Layer 6 of a small transformer language model trained on English Wikipedia (9 layers, counted from 0, width 128).
Take only the direct path to the model's output, skipping the later layers: a vector added to the residual stream pushes a token's score in proportion to its dot product with that token's output vector.

Output vectors of the tokens that the questions are about. A number n stands for (n - 500) times 0.0017.
"ast": 750 569 675 542 491 317 538 491 609 378 487 638 646 581 509 654 471 425 181 570 422 846 716 453 559 675 575 548 454 471 456 294 698 461 435 480 570 482 649 493 728 164 243 490 337 407 561 857 730 553 483 285 234 373 408 550 348 486 335 369 608 449 273 421 356 752 607 365 598 500 473 559 575 479 390 493 652 591 527 674 587 757 333 719 629 443 586 689 538 454 618 500 496 483 679 543 417 414 669 437 351 532 279 618 373 779 334 468 439 545 484 277 798 220 627 714 308 652 522 411 522 673 633 406 729 526 634 678
")": 496 405 532 503 615 416 446 707 504 616 526 521 606 706 528 376 527 690 663 705 653 361 519 156 580 591 385 421 699 561 532 567 551 577 429 432 407 288 605 526 488 534 671 636 451 453 469 429 537 473 479 640 375 410 716 311 446 474 512 324 612 682 484 241 420 492 460 528 569 384 608 589 643 561 410 654 435 390 471 705 707 430 468 504 776 553 574 382 461 443 431 667 390 602 559 560 576 560 462 394 608 474 617 661 299 509 364 447 668 522 443 579 280 457 490 675 611 788 258 466 388 518 296 633 541 460 368 486
"c": 416 644 569 681 488 286 557 543 334 727 650 439 271 600 624 654 637 303 660 553 476 434 414 387 334 635 557 671 526 722 350 576 515 596 432 496 496 582 442 318 804 513 500 747 508 487 548 476 265 622 567 390 638 589 527 644 487 440 356 637 523 583 562 674 227 671 346 496 632 413 435 496 471 461 738 490 441 897 285 568 491 735 500 105 625 532 378 592 429 571 266 652 468 388 434 436 574 588 474 527 466 265 581 339 573 420 458 702 658 668 607 390 611 614 206 535 474 456 600 665 582 427 456 393 752 623 546 508
"ou": 520 587 687 532 433 414 505 630 366 536 448 444 572 509 661 442 272 368 466 664 388 413 426 589 358 774 590 365 540 322 538 403 848 471 797 840 628 479 377 616 372 593 376 664 463 531 559 504 201 527 439 365 631 372 467 379 695 699 572 611 595 414 509 599 745 588 514 361 743 410 734 472 458 580 438 507 489 562 521 566 363 551 702 364 624 547 614 563 226 500 349 284 600 606 397 496 336 500 653 628 652 369 248 745 697 356 539 513 462 678 583 626 717 719 559 518 401 671 556 280 302 421 697 439 351 673 357 650
"ie": 369 221 710 417 422 236 685 656 247 431 182 479 402 275 483 648 626 369 456 629 423 631 857 431 421 695 449 207 585 488 240 566 557 521 530 558 515 487 579 636 252 283 216 712 631 606 537 432 615 428 475 358 527 469 653 496 504 495 829 706 549 546 575 437 450 644 490 505 557 688 394 294 383 663 588 482 445 330 587 409 477 408 753 455 536 396 520 597 645 542 616 448 406 576 445 681 651 487 528 623 576 709 559 540 663 701 475 718 153 358 682 642 642 569 460 435 518 402 386 541 392 538 837 785 614 552 387 645
"ong": 860 480 698 676 427 496 483 522 714 34 226 520 504 662 381 594 434 289 393 508 516 576 407 319 598 754 644 354 156 473 296 277 580 254 488 518 565 463 437 391 303 304 521 737 405 550 614 488 554 583 733 565 522 403 432 426 473 444 722 481 316 678 553 619 512 423 523 321 628 397 364 562 262 658 338 452 607 412 554 627 679 345 626 348 510 577 405 542 390 463 399 607 480 525 519 583 581 412 630 512 584 348 462 630 630 679 579 551 387 220 748 678 504 443 397 377 487 375 322 374 321 580 571 496 331 614 411 560
" J": 619 594 460 432 483 388 491 608 466 548 549 430 516 379 448 476 476 402 406 466 583 611 512 661 677 392 338 427 441 537 632 506 452 563 393 654 487 613 490 603 319 450 457 307 423 491 621 577 491 450 516 733 533 504 509 427 498 414 593 355 399 571 412 478 546 380 537 785 483 463 438 428 497 572 557 597 365 503 643 415 476 555 493 456 374 405 395 400 338 530 478 551 536 521 346 651 635 569 332 580 413 539 621 491 609 452 552 485 380 462 553 657 418 326 505 476 389 425 583 704 570 361 574 440 383 503 375 400
"l": 515 577 500 468 376 428 518 425 685 518 407 568 335 716 718 603 603 452 583 401 369 374 580 684 620 599 668 595 328 550 509 563 453 448 472 474 541 529 520 564 481 461 345 552 476 412 380 378 479 604 556 455 445 560 693 476 340 691 368 584 566 171 679 454 484 625 825 732 454 392 595 299 511 570 737 524 350 711 454 386 297 849 632 384 451 390 349 613 469 369 189 696 508 611 635 556 637 504 535 437 364 477 635 465 381 642 381 639 545 441 736 138 259 793 334 487 399 684 390 456 268 831 569 464 639 624 360 574
"em": 390 621 704 559 492 532 628 504 398 249 374 398 402 765 303 500 447 478 512 672 350 618 565 487 472 576 447 652 624 523 518 433 384 287 472 430 570 582 442 437 774 560 683 561 476 409 593 544 259 508 608 311 324 543 660 429 697 163 687 716 756 520 420 431 484 247 582 518 500 475 464 524 582 399 652 265 713 561 713 750 457 485 445 406 849 585 400 697 500 491 301 256 463 409 361 139 591 395 610 531 381 631 500 798 410 359 561 582 578 597 581 737 360 488 565 313 500 614 785 447 545 638 560 436 529 508 493 561

Each question shows what one neuron of this layer's MLP adds at an activation of 1. A number n stands for (n - 500) times 0.00046.

n122: 543 538 543 627 397 565 584 673 794 520 547 503 354 497 423 340 615 519 351 596 617 718 495 628 423 343 508 292 555 467 463 520 390 413 638 527 503 427 246 381 439 459 549 495 440 556 654 615 286 527 431 389 520 537 436 513 511 432 500 426 618 503 456 477 506 553 564 457 589 414 519 568 537 655 428 497 579 410 422 503 513 357 551 444 431 557 471 394 517 500 442 564 454 547 455 530 386 497 517 635 462 492 551 459 445 634 535 561 487 569 688 535 455 448 512 424 385 484 467 621 552 603 629 534 441 428 495 415
Pushed up most: "ong"

n106: 388 475 487 487 579 641 664 626 515 447 435 490 524 663 455 471 476 406 510 583 355 372 534 376 800 440 482 583 396 487 503 442 383 510 581 472 557 559 433 327 548 415 619 454 517 532 655 517 632 546 479 571 513 641 620 530 522 567 632 493 534 530 464 469 484 358 388 529 556 734 403 436 674 512 376 438 536 490 412 570 396 464 553 633 493 433 573 388 459 471 438 469 492 525 480 430 534 555 466 538 469 565 533 470 450 401 528 455 388 670 446 480 527 600 451 526 628 401 406 425 549 422 571 424 479 519 593 482
Pushed up most: "em"

n499: 575 597 497 366 519 458 704 566 595 623 543 551 462 514 395 541 384 534 475 500 421 492 476 666 552 611 527 418 676 469 632 569 506 542 324 486 533 505 686 556 560 399 534 550 470 373 645 567 528 461 423 603 491 546 474 486 492 562 391 413 667 611 564 416 587 522 364 547 395 557 577 506 641 467 362 621 438 604 419 634 587 542 537 550 462 591 549 568 520 422 440 694 648 410 517 497 553 610 575 732 566 467 622 452 495 405 603 346 545 685 679 407 424 468 518 469 495 406 489 436 430 541 514 586 356 328 604 313
Which two tokens does it push up most, strongest first? ")", " J"

n30: 523 578 558 394 497 563 409 415 512 565 582 551 492 532 460 483 306 541 314 500 592 486 464 520 445 533 336 577 557 510 647 488 369 339 521 547 595 421 270 447 491 442 495 378 546 532 578 500 385 608 603 490 439 571 539 574 470 523 512 469 500 426 575 569 503 473 351 502 583 722 450 535 451 394 621 537 572 385 493 463 520 594 405 473 587 286 542 460 671 646 493 448 505 495 482 459 568 299 615 644 584 547 547 437 436 500 515 562 401 381 385 560 478 575 537 525 524 417 579 428 572 557 435 654 374 421 495 520
Which two tokens does it push up most, strongest first? "em", " J"

n301: 611 626 428 471 701 630 415 461 508 595 699 329 601 482 585 710 488 511 484 533 536 475 551 524 586 537 362 452 540 385 489 490 624 631 511 586 341 503 613 487 331 467 578 489 554 605 554 398 432 343 603 508 489 453 546 363 513 503 387 550 601 430 528 562 475 539 554 589 450 615 470 638 325 446 526 534 620 462 458 471 389 669 495 455 438 508 409 389 462 574 495 620 430 523 458 419 538 457 462 562 455 332 498 548 318 482 558 617 392 511 543 703 554 447 548 484 421 505 675 602 551 521 605 446 407 590 476 407
Which three tokens does it push up most, strongest first? " J", "ou", "c"

n303: 382 477 423 612 621 656 547 507 523 612 453 462 630 413 455 579 448 626 430 636 548 445 362 352 498 645 525 542 540 352 539 600 514 493 519 596 547 500 436 523 568 535 498 533 487 587 345 496 518 502 495 522 621 350 726 568 450 538 328 358 527 357 529 406 539 491 423 450 488 517 383 456 563 480 539 549 474 460 461 521 398 451 544 454 486 385 555 514 431 433 529 458 584 541 441 509 635 662 474 409 535 575 504 593 416 559 479 510 469 407 591 486 425 451 462 551 536 435 555 485 531 571 595 482 635 545 566 523
Pushed up most: ")"

n389: 471 594 418 520 495 495 413 522 676 434 738 362 585 617 498 452 429 513 562 595 427 396 576 465 498 567 527 597 627 349 552 552 669 452 677 612 362 375 378 388 418 533 342 435 481 479 519 534 352 389 454 602 549 567 472 587 510 492 517 570 401 582 531 488 575 451 344 528 490 574 492 470 529 396 623 442 530 621 530 510 435 426 427 406 466 432 502 381 451 479 409 500 474 510 537 584 531 601 505 578 455 707 558 618 476 492 478 635 543 574 610 566 633 529 507 438 553 572 521 502 530 605 648 572 485 569 545 502
Pushed up most: "ou"

n393: 518 532 347 446 367 488 510 420 474 472 462 393 423 595 491 604 407 422 737 481 514 533 403 490 476 521 514 369 477 535 313 543 452 363 548 536 523 431 548 510 484 474 383 446 502 408 441 395 400 524 369 488 461 590 548 447 380 659 411 493 549 582 467 405 436 572 613 516 578 434 632 315 562 454 434 596 502 345 463 350 462 500 437 376 558 461 490 481 507 521 458 618 608 337 511 694 540 608 421 367 397 493 445 534 390 410 512 571 594 651 525 376 507 458 484 544 505 456 425 374 582 454 451 460 538 445 510 451
Which two tokens does it push up most, strongest first? "l", "c"

n400: 535 479 547 654 513 516 484 467 510 451 532 476 519 528 368 293 502 463 526 470 490 687 510 503 495 528 326 356 675 703 541 514 542 563 505 457 371 599 614 539 566 515 579 644 477 570 606 520 552 446 463 358 285 530 484 396 421 558 553 591 480 347 473 598 399 564 635 551 521 575 470 563 556 495 645 547 521 595 429 370 492 497 448 509 510 629 418 566 404 568 516 353 633 533 484 489 400 684 513 380 530 454 590 629 639 310 573 484 431 436 605 431 482 493 507 631 314 464 611 479 563 441 446 613 508 603 418 484
Pushed up most: "em"

n378: 602 557 458 636 384 582 522 634 474 432 545 518 431 493 441 480 514 470 495 547 599 528 488 630 442 574 422 491 662 477 638 572 495 495 472 422 573 538 389 394 572 547 349 515 658 528 658 610 409 394 533 637 575 358 548 522 515 525 312 540 472 623 616 465 596 556 442 555 490 354 380 572 592 324 588 448 492 538 553 600 526 354 435 411 246 445 454 548 580 579 557 453 453 543 428 664 505 436 518 316 481 459 433 468 471 503 567 543 467 457 390 395 464 571 527 522 490 453 516 437 540 476 490 502 420 509 415 540
Pushed up most: " J"

n98: 439 538 620 370 536 554 543 397 460 452 627 626 444 344 449 535 691 682 574 371 463 594 532 626 592 418 467 510 555 539 586 377 661 492 360 512 509 611 444 378 538 539 638 587 505 381 485 463 313 594 414 592 391 611 529 465 483 492 440 474 719 410 549 534 503 600 575 462 634 537 518 403 483 641 530 535 513 335 609 518 493 490 589 610 390 465 502 495 477 436 546 440 519 448 419 497 648 505 547 460 456 433 581 478 354 447 561 463 539 583 436 523 562 542 521 500 529 426 589 325 500 490 485 618 521 387 412 541
Pushed down most: "ong"

n49: 511 592 482 513 426 472 464 543 502 447 623 482 497 576 575 456 474 395 332 574 349 386 495 505 440 434 538 515 615 713 473 552 453 575 636 467 304 522 480 536 543 534 515 552 649 492 522 465 561 528 560 446 409 431 621 415 598 456 467 485 495 515 461 650 618 415 364 543 525 550 418 533 533 615 541 527 510 469 445 485 647 536 597 495 440 581 337 600 437 507 475 406 407 535 448 434 475 506 526 352 347 402 630 176 577 446 515 460 678 542 544 401 350 352 472 436 483 500 437 599 409 510 485 460 713 389 505 555
Pushed up most: "c"

n27: 561 573 473 576 363 598 236 560 493 502 493 554 384 423 543 530 491 438 444 600 495 451 549 429 378 469 500 509 629 522 402 513 368 500 535 574 489 583 481 571 502 602 530 404 446 386 769 411 580 398 577 421 472 558 647 457 355 320 567 433 435 450 556 433 490 493 438 409 495 560 578 524 417 457 553 627 584 512 543 620 486 639 539 472 595 472 502 648 445 559 587 454 435 536 500 455 442 586 530 538 488 481 468 503 524 586 593 467 546 607 606 637 633 530 424 515 566 590 482 583 488 330 490 514 437 354 448 482
Pushed down most: "l"

n375: 598 331 521 636 400 518 584 697 487 384 479 587 481 616 599 440 464 396 442 495 359 488 475 701 528 559 438 428 594 267 414 536 401 397 527 371 497 520 460 490 480 387 517 656 637 560 652 647 531 555 597 503 695 505 562 446 643 548 387 572 518 497 615 678 593 562 539 436 620 535 327 387 533 546 536 542 516 524 649 562 620 521 436 495 613 395 505 515 467 578 470 532 430 480 525 428 485 508 565 544 405 423 561 463 597 543 358 573 385 505 603 567 411 470 591 455 538 335 453 438 503 503 505 624 481 575 481 481
Pushed down most: ")"

n194: 405 522 515 460 651 505 667 387 387 505 475 540 497 564 514 579 482 503 540 386 315 498 538 362 490 484 527 332 556 309 534 582 594 605 518 517 611 461 552 371 390 578 616 557 651 616 483 459 443 485 673 464 352 552 490 461 529 470 582 423 524 459 606 521 549 495 493 553 470 403 418 425 510 522 562 553 603 435 607 510 406 527 451 351 527 303 461 488 534 390 409 594 698 679 465 612 339 524 433 390 634 459 456 578 512 470 465 411 514 520 497 483 444 536 468 530 533 500 481 548 616 444 493 430 469 424 351 549
Pushed up most: "ou"

n221: 516 462 423 562 554 466 565 579 445 481 503 419 481 543 457 518 505 468 391 520 482 451 404 581 434 345 452 422 681 373 465 387 537 495 369 513 364 360 559 495 534 485 495 516 388 446 502 358 569 485 626 488 621 449 511 485 219 474 628 393 471 505 605 420 591 500 591 550 605 410 444 503 515 533 635 418 510 310 538 457 635 523 459 502 553 530 475 477 556 587 466 454 497 573 368 681 407 508 436 462 417 367 531 400 497 597 495 368 596 416 409 480 500 374 448 216 391 472 439 521 628 442 485 520 634 638 398 408
Pushed up most: " J"

n340: 362 610 534 439 544 652 320 510 562 535 585 552 482 488 475 414 652 357 606 444 459 428 519 601 454 640 442 386 465 557 497 440 390 473 483 474 656 647 489 439 530 479 381 404 429 446 595 509 454 619 397 376 546 556 731 289 498 597 545 477 558 455 561 586 587 646 474 420 575 490 677 490 493 483 549 583 651 455 447 488 431 544 521 458 649 508 498 440 473 561 463 449 382 534 511 455 486 437 546 483 530 399 498 431 421 549 554 440 451 482 500 459 538 509 426 500 554 618 667 570 565 341 498 562 495 520 637 570
Pushed down most: "ong"

n130: 465 638 460 515 525 465 425 593 534 563 528 365 539 512 455 469 587 583 567 502 490 608 443 390 604 391 639 571 467 390 623 575 419 598 626 493 413 330 375 505 442 361 474 502 469 314 584 538 453 483 467 658 451 443 652 425 406 500 447 561 493 488 634 442 472 609 546 479 468 541 474 574 461 396 581 455 402 445 449 677 546 411 575 562 432 706 464 582 498 552 624 533 402 483 443 652 611 718 528 609 460 573 421 564 411 533 622 520 568 518 517 522 454 526 597 530 476 559 437 591 620 464 498 510 677 532 462 524
Which two tokens does it push up most, strongest first? ")", " J"